Layer 3 of a small transformer language model trained on English Wikipedia (16 layers, counted from 0, width 64). Numbers have three digits each and are written without spaces.
A neuron adds its activation times its output weights to the MLP's output. To switch it off is to set its activation to zero at one token and run the rest of the model.
A neuron's activation on a vector x is SiLU(gate . x) times (in . x), where the dot is the dot product.

Input weights of the MLP neurons that the questions are about. A number n stands for (n - 500) times 0.0027.
n41 gate: 402712518515602548325596630311474660457629297459579331564625500705323641303381892847295431429470546492230548509668469663589730340282550692647668448429663522526580436879615399597504573371509548
n47 gate: 509443705335761637378518768509638504671500426702234544686400251532454755565232552564658347437531365402368196461376443665655319514190679776468638421410478268437603392446424447563630548766570650
n49 gate: 456500476789280476454385697514515651524329472395625486509434570475674354302573748426569562246600586898121629730510318398327739784656355556485427543169674372282729331529510582315505714282705337
n90 gate: 280523483583404225324181588394639557312561513415643607466355379549594648681487752611390653684474446409668371357491689504483353658693388260386417398535353642465303323764526543739361368396230341
n120 gate: 668306771472551470695490341495254530698439707521390619588530891406169627803127709593388776784673600668565510705200550838539456642251484276658460648540395587480465627581581595772671456537535440
n145 gate: 379636665690411454351373609601220407839616496417565410496575464246551407515296519563360526570699380537390432537488694535441222329454464537698608594673351383404531578628454423646273662472462530
n174 gate: 509342616570595598352070245356589658500622474611331610673561407500399431426271487477509710640342607201686518582220482554729353437428514327822599574388335568706459174333383451357491557645487368
n199 gate: 538628698458446267703726836649223396435450456491607451400460406521751600660413851470579484504492392354635439416551700219392452487433585396571603286649413361330542508446533710413256516530614529
n228 gate: 407534568557454518612476574398747435289260178594454370713536514765669762593715544360523370182401381570708645624481446358390619523846580385597518531491723677395560620778592194417335742529482672
n237 gate: 415849333283677696666514607367500686578309547437706530679590368523523713436593292266531474420616404701683757735595452518678547456797581709206513470518320352460566457687597561518504672371660674
n283 gate: 565532572696526542355416296355504517571564504702403521459667610346277372380607788478517617788358496467403690359303534244434479517427395372444432825333305656581444591401406593765436408540609080
n298 gate: 491607604464559433461556482429242468571701518322274598570464420359379562319714439551477967491602689517442594562747707445553947789752486338541432669240695542500601562555468554582523380713335702
n315 gate: 341515394738416468474548336846546180505412212590408514469703281614495616630218576321285419421428154245532577437448714458758593640500220518556339432588381472366491688505491151546546613630287605
n333 gate: 356569577316752555289500701525607513585461542522432348458454487291381471442414857702426500426504617447449462767460364474641720539630380679391354521409629246211500776470383165496418458446733262
n461 gate: 300552750938452283404069217630687371395602150401776337428594500727648599453618712352527521414510389602579632230500246543515619813715560500219249374822473544810263552559511404436457599266668753
n484 gate: 551563462524166529456227509647760838467686455280517434488447626548461178643407561526615521479471596524724708545440658345504617419682388593721244627357621457609711549428563513702328623404376401
n41 in: 293592352456536547385528576424210843277630477306488612485535687549516420477304708588345312429673692500403500492657516445511689512484476595440453408516543432727575664417610547610280450639311771
n47 in: 724483299438249324656386404312382651578627415273500554729573480475399435588555409496097651647546253444609637519459633437641481540472455271428551430413469307374492561660448409583599341306644426
n49 in: 574545485461453496460472574421538601534582568397446651716504524329342425597419470496543443748583496695534485507417641273749515586469686653508654417172465300292771481519279331515492692536504177
n90 in: 472431456410686674530417488516784581622504461615508264419555537736652193434580403369630539633555704424785409484442512436442353516403640345581480852396644370404838554383544584380440551529575310
n120 in: 450536707555504310528730297738376618618576478504414496507714601360550482664496638515386659675566586665496601621550802492493605687360539340477402592538309588477716507668382677572519301339545452
n145 in: 764450514636540369510663642549489633486680538456468588604735441581680340406450276452710503547707463595542641431537404600307662489460246545598589689314582354468579559673475564561461686567482571
n174 in: 461263643483426796478300472379593262755586500480400367605614753327365327353418440623633356367485589419412634564639412647239500547531428552429601527504693543562574684402457608690589644358527653
n199 in: 491400464364430515423350334406681543589463736565302473526544669400599450620518363559494379515627613517398548591478551430602535512530618436610573503427599645512378477451336584524682562503375267
n228 in: 561466540603520615602545472449751617555383383459536414647418777190496519558336554717496206564363450321512603554393816376616307411403607427739468692604400679364488659492460392220596559596559405
n237 in: 554375636784557455340582427765421378507549548737417585343371649602337485452780547570504692553459539338388534339508590417384569515188364529607508496485632496383587584534454526534379315370303217
n283 in: 429455441429511517513482753551409553490606548334347654635404352699665337565444277518518688472565719453621358663471368703557443730655565578642518469549657411297560534525335420493489569577366642
n298 in: 455660484450423352401691537484560561520662555251364705640532304292471570441681395471537717711599613439524635617769699278349772663699409449435351642387396684480391645594423552536423642756508484
n315 in: 674444552280512536345570642578644717304504649389520563299308339736410321310500612357715586452484542656484611492607445388419485577613479550561580359544536235580113484261725648356616441571441429
n333 in: 600447519500254417583358279545382416507485485500515418434377535587328637422744493368566377458511436682447466345410670508581445431412547445619599235596489368744623156554638694298569392436339752
n461 in: 364413589477631496642273467722435566432894393379561564378456386778375393413524398205352592340460538516685552445558468545853339685459412528290626556300561276667541618545570439524353568610560408
n484 in: 469521531613230527529536587602697683390711648416415500496530669307504241553263493627665534664538492552719799647440669263444676379578412643582356504469531480558660372351434411582372675460374385

Output weights of the MLP neurons that the questions are about. A number n stands for (n - 500) times 0.0082.
n41: 552437579484500362510467457696387334607357678608365500436503335444497479487590024267568529375368535531490600585402503520401273532562487607435633605493476643380503401570265515436565544393564480
n47: 513521589526486543551511520445519562520365529419429491538589450375505517511495602431595570449456461566405497512471540514551522418462547582404507473576505457432381505574475537404518490620551506
n49: 515398486479500469450521325485521460471517547475493495596564421718331476472434388669464508594517416381633416393500666450503402547328427409471481497514448474595407577516466329562563515641495441
n90: 509536496546351473449375496593512500422366502452534457574426612422535400593482631493526468591458465504599500663454560568556650639547370441460544498572405392500490477559483573489515437545450382
n120: 540427535530422504504564563608533490351425504514530514427494437478627529471361310476429650489529502413502526378440506500506605366500522474520387536530569421624545500551368475349446484524571517
n145: 539633425400495539389382521462459466505471409433460455551493496452461500532530458539570367565500475526353540584775427403516452596429482583590546560357473472283478563481383554461518493480527352
n174: 491562560706445437477355531430577389566407504571434588566546449534342496429488596576528677514445500414479472403397502411491565491569466460542434554387442470586456370484368510443648442500544468
n199: 595581458621528627518322523457588516509468563607452565674470476558439558391739544479576419569404656614506591608431580495645617442396562550337441542553700652397400475583549447580572489573610640
n228: 500378502536480520568500344625471576538386512408426500405537576450411596564428353466617472568510556370492414512613464475546403517465617584543299794553498415483519626339434467566559558500537492
n237: 535435560656460514468496731546594580627434422563564563530441432519534550528508502489540507531562512606446508410463484478500488514563430453432545572496524431456596406535575642562500425384462448
n283: 518672530812458416590454536431569525604599498463442554463512519510435372470603518393582447493537539521487620575416604527418431575465307460510850497447445452413346531536431479547563512612527528
n298: 486497458325550589590517486552377433453361610600549223479397535438534398373328390609408320513640542416518470467580530526529446272303555437478451500412369484565675537313439521452489561497489410
n315: 498521525427524419446542436567523338442284566593446500480517400606519642464471582365441503423426416643485530462581533487572451495529439657512503436500390354483417438433460295502403562587486415
n333: 337500459348571547381495539500443465394626468548485472598402379402554408546578665563416420516579556466612473535439340435343515572490507732598650635554470549403505649503535454424569568550373387
n461: 695565440314447391553305369441398666285761348574548689446479373702343385493552552320393300457493429490682514528461366555588716514626400572448366337392585404418500711459637429628407468573507327
n484: 580544612443596497633467458554503396661610425437625397492653494550538403207667521616625457615454361533421418460363506423545562523503418606418548737598428590626589575394440542401474319403526431

Each question names a token from some text and the token that comes next. It shows the vector x that enters the MLP there. A number n stands for (n - 500) times 0.0023.

Then comes g, the gradient of the next token's log-probability with respect to the MLP's output, scaled to length 1. A neuron's effect is roughly proportional to its activation times (output weights . g). A number n stands for (n - 500) times 0.00096.

" her", then " ("
x: 361281573366593412452257483580540251347500484484531523522520511357283542400407235518448530645559543369118552489467812395405434427576738443472415589354646444516434473467417567411420418453603664
g: 658672759343557594478486386487412707531409414469380414584247524617257506569522579579603480422273468405668497635620362444597485254425584695586587838572347279403577620386343627334634636559411615
Which neuron, switched off, raises the next token's probability most? n145

" to", then " Chicago"
x: 552447353354673524558351522602363397532575651538550449425416496467506321398306225532651423526492248418300510614526663520283594415445589498598370493579441531411537517726444514419324441565427389
g: 628355600516633407281583419513420423393201491462621535489301707467162680648437484420368524571359555398601568290569244553542553562414360542531384718567638431273591549715650625659428456352677408
Switching off which neuron hurts the next token most? n145

" and", then " receive"
x: 538327398316502452352432518615527394378581553623538357547426588348410433251301332582516353401406515588299550513595584449451485548442486498532384326350288523447705325680494413488478414555515331
g: 377534333511465597532728431507306339471514409745339569714424448473681450674426428633676484405589411257409421614553629205384430380270551477484352595286557289400656680411423302351416601411604637
Switching off which neuron hurts the next token most? n49

"leg", then "ant"
x: 479359623419503497519507508568756360347263522607358582455204497606578504401467261439352346413556422444402588521450941628317388446735561529601448570580453557294531493588335522383690537434644465
g: 634363429638602829216483286380473454375710582566552530363323453211375540652418541420834615302488425627532566692549543544388760514633652620575541593615582593524638544429426617630466576419467568
Switching off which neuron hurts the next token most? n228

"ri", then "ed"
x: 564404520520666298603650366697330387510453510381504322279232545468351379493404168373503446625474429528628439601510698490474348630560586617469440500494520574545563180702205488414541479395434352
g: 543634467560817674568592329380670311713353330532631617591442468655259620352495385660506264571328464528370476440475320708359622302450425569370441486564383426485528324439454769345337434648526558
Switching off which neuron hurts the next token most? n333

" ", then "e"
x: 508542376409610397534610460579610439439488702512575491520451507425415531392243441380402245456470526451283528482434456525424538392585626412523531441439571681441686567610259553595627337358541376
g: 335570562364602499527637345408607566568598596804278696482533659483200327564550627454634330511607409668762634528409436408414386557507867668594399351393507639494495642657453537450457602611446308
Switching off which neuron hurts the next token most? n461

" the", then " upper"
x: 443320359334468411508441549513600308476559484526520380413353490444533552477281257396418450448560552386173554425460591463510517572490554492443324403507590609387547627607461424496290482427552525
g: 516322469504483460396497673459897540431571604593358484520433444331531521410422621372631373383615655639190683465417515465480415474564447507536463618790219296499367221381236507346401630537568459
Which neuron, switched off, raises the next token's probability most? n315

" role", then " of"
x: 679413283290475168514762406628471340375390447574561535552504417712425559451415313591563538482321273442557408477511680498379398653485469431584440617441366542515514539422612560356739264382607416
g: 713481426682714375662425388603561572527695446372461656298573324528531470496622580705371522339507395460215344272716453522564565232443300634583578587604465417522769447429548213371470382439523437
Switching off which neuron hurts the next token most? n484

"a", then "be"
x: 521329425434445256607573368597355573520583637415683456276397422536512517396395107700450391406463488412524392489616517542541528469560525502518474618226541501564430242653306609407444461458418402
g: 484625366798517722413602414497524462421330503433411574526328513350602476614462500605524546606397447484557756756481678520429841588366429412461573468308500331699294559700156458399410597522328610
Switching off which neuron hurts the next token most? n461

" the", then " rest"
x: 465328342339482420530411526522622340470585495526525353403355506425563509468280238429398467498548562356196554421448577472493494557474565482456332444473598626367533605613441418506332479445576473
g: 368295379468499319375655458493656381845530548406417560603373489607544592613477428527701520291634540499421557426569976464515283434436355449410354420367467367521386385462589626328303643679610503
Which neuron, switched off, raises the next token's probability most? n315

"sh", then "it"
x: 508214488428507291476695505596390375395484679516427284491515417643408334616414166548404461504497452353363338560551700493430534392550523644434457370811433479516608264442390740454550635413450327
g: 542428574668446789627567551550337338245664788607697457506587450498725629357405503530330469699461644677497609491475480477493568406662448686736487383614452562610430738447337477462756512612633704
Switching off which neuron hurts the next token most? n199

"e", then "leg"
x: 579331550401479326561570458643264500496418642541613263328448451548314728473372151524530390378488539356261403526552687457468418413663557495514452554724369476616614351566265492539438459532497488
g: 237490492595334628372544679518466405349467253566692534582672529488529431330403562275370455549684804528579625558460458554643254573540480507664447494421471746849401407497378279575432386570297523
Switching off which neuron hurts the next token most? n145

".\"", then " —"
x: 468340438183454387419576452602477389339386366544577327424425577479270448390416451558435641441578422452258494513699428358541575430359593444495452561246528629496604666493508477500510310393443307
g: 416633471384693397609619553354622530264665634209515603500404424331665465337395481584425356686544536768211379441258574443518513451590414335493451425465625182425401342738400482337533565547488479
Which neuron, switched off, raises the next token's probability most? n283

"/", then "stone"
x: 549463489306409296593636476398643445235526510541637422300542555407434536341313466356422342621423442507433455579487560494501593431445679602514501341653440647355713399513452588618726435505489371
g: 490467436534624598466515481521613584502167718584373628641345409375381496613177399398414592350737678349381548460467370748546377391328391223619520484489472495539465460160524413428430314387618573
Switching off which neuron hurts the next token most? n298

"unk", then " Western"
x: 546333626324317272475559404468563692173486488572622466480424309478545338429495136615521649435386482389348403541351540580550464420554592505516521421627505635495456367529438590430582446540635465
g: 560475408387329409639417502465544763500617700549397231591564516250539574407335353476539499559578431602366281500811543458365531374456243282458381310749538364484403472304530535497342369269470643
Switching off which neuron hurts the next token most? n174

" Fort", then " France"
x: 509312574426479282417641477357605465511418684445515351356325409522608443496481157420633426411614465541286463436495448566458349417677598456395501554400416378439711773760460538266667430408400326
g: 538596532498545635428432603608611670479461506498578745529452509235415344571318402204651636488465542302596786418631481614263521297374524599450513737663606553354463500503686433410129530538405630
Switching off which neuron hurts the next token most? n41

" who", then " think"
x: 298308322375613287406445511596651239305459617495470388545496381334350559185382345544464647659562433513447449606633758448413514457343577301607462484524402665486602385671448531432382410569515409
g: 599578289459664457647466630505500569529512591711311502362331413387419352412567365544510303495610488678091265612397605512505538468654480334708626535792457242468480598267598441363626485440466582
Switching off which neuron hurts the next token most? n298

" Lake", then " Railway"
x: 422403384317527369392574396405527442336453669421631497262365473388542455600442122319612493558531390666384374703401323492504554478473478390419548707504522489470627548618451541443607497445547568
g: 362619442474286487546641530650590461350589475420319580577533491589452287541591265487471490620384634351469379423556481942653568554325575486674555099433691451572342421500593501340338633331537445
Switching off which neuron hurts the next token most? n237

"S", then "tory"
x: 448342587437521370296663443561496475305730613408554489417262519477502587296412192654529308460351406395477400608567447468438726382542657525398474534582435471496595679578470588631403392490563772
g: 592643369551652312770280535655507571638557569378548364379317543422581643436399560482406616437363318397557345472457535447655856517624392554435591633292627379370388161365386511582595563515289621
Which neuron, switched off, raises the next token's probability most? n49

" that", then " he"
x: 379391301362556265489517483623831279441473504546508331620417321368443498393347360590359583619522389412419392602615697416404571391420490504537365604518486459546696425645443415481421374429555245
g: 454424306436375538758642390294546458444495369197596554570614383256594527507576436576463728409529315670378441468274356401366520457488562286517512540264490599343527940442485499409555483480322460
Switching off which neuron hurts the next token most? n315

"able", then " social"
x: 427270559310531338618390487597446326298418474687600336574421547532434440294390153366421528478533495459253371479594662504364490406480425556481505549600605622523555632554524451486538492350705393
g: 484360461626517647265246626408414592383625523536612389515536737296594423458478634325310570401653664513575452763579559541818637448456432591627191357637577466613444285508474559608603611727479413
Which neuron, switched off, raises the next token's probability most? n484

",", then " who"
x: 536294492399549475516659541474533384387583606559516542460425379399423501344241334530494474627420437465331408553666368409529488548483568480531365536503469551478741488551497507432552359474547333
g: 405647448624765283575713533608469456421344519295430678481503471529599790271343302410680650322483220552408429721622569582464607393619421602373487511594524465319566482378428410686271437553606388
Switching off which neuron hurts the next token most? n333

" Jack", then " West"
x: 563411463322580304397670550610493333418341682479604300495408306296485401461468147615523421462518438454259377597393320569523494511426573408449523573576430547312619510639486467405571300603532398
g: 414615448371384395423652427435531611459722503330728603443532599263225416439408638433591591437530599417311471501760239702628375502369625701337468467497564490396469482646621470227448374446188421
Which neuron, switched off, raises the next token's probability most? n41

"bridge", then "d"
x: 564379498244580395392641395534507363403398717649575482490402489530426422606376207301481578633464354522375520633514609541367470551588473595560556690656511637469668501543462592440437525352677469
g: 553520343528214652752538491716613354481335389324589677499482595542312453331467511454373638810641455484618581872504550419553423612333539533579557428273566549721663469360635501559706471441495436
Which neuron, switched off, raises the next token's probability most? n41

"s", then " the"
x: 601454470358564377530484456569570473461497640447434405539233597434308680515299261722466509465424491349239325465550481462385601417572490518388483689444457412444584519602243689408465309554522474
g: 721506313584316627737361486315495529692477379495608671391490620197327270546394456417599429404428529437353328541519387612498556263458448556652431542603299457431792506334614503536235377552320446
Switching off which neuron hurts the next token most? n298

"int", then "s"
x: 508304557345607215482431511368507610444329451595426503457291535600460574534434196375487421507572393378434415500499530572185548572661430700436509522725559529308606430606397670415669410363627293
g: 498372536369449425510200760352309374437500540592651445599581577639484509499421482410374716414486233686420419576659507277415590442536484490667293824785358371351510522433633294599461468579382600
Which neuron, switched off, raises the next token's probability most? n41

" ex", then "-"
x: 610258450438646261410345603456695423565699624486607563368346465449248445457447389396554262525417324365500486454598561351055653502680602453489497392495451491578555798494396469416453446619594631
g: 703775311372518309376409522322430424518698635452812442477695608693515447415499660566573561738540454797420403684617681638546326422476294324544496431361472423428398676437347563536506435558363533
Which neuron, switched off, raises the next token's probability most? n120

" comic", then " book"
x: 706482402203500361527638488563428239382537466455593381432482474456327452356400297345481460399478376331320449576383569539367376701470541439494472611609523663664544485473581513390601314408602362
g: 550645498624699471476495629222556387597586376351691337280385372350531721459453778400755516345790552629284444598449502471528438593447668410453393596436598773529470583518243560484505375411376489
Which neuron, switched off, raises the next token's probability most? n49

"se", then "."
x: 597423535381373311660451403545520681362492686288448398299251517524367542402453104594556519406556518353608380578617659519344419540611502444561452615534518500514540283489250518500452422516559333
g: 583575628435518511301768603540241700608450488672523354348682480309478475386483525468570680653593775431693390486500461624437520521588402377353638402141563536516482523406689492861483398568596583
Which neuron, switched off, raises the next token's probability most? n484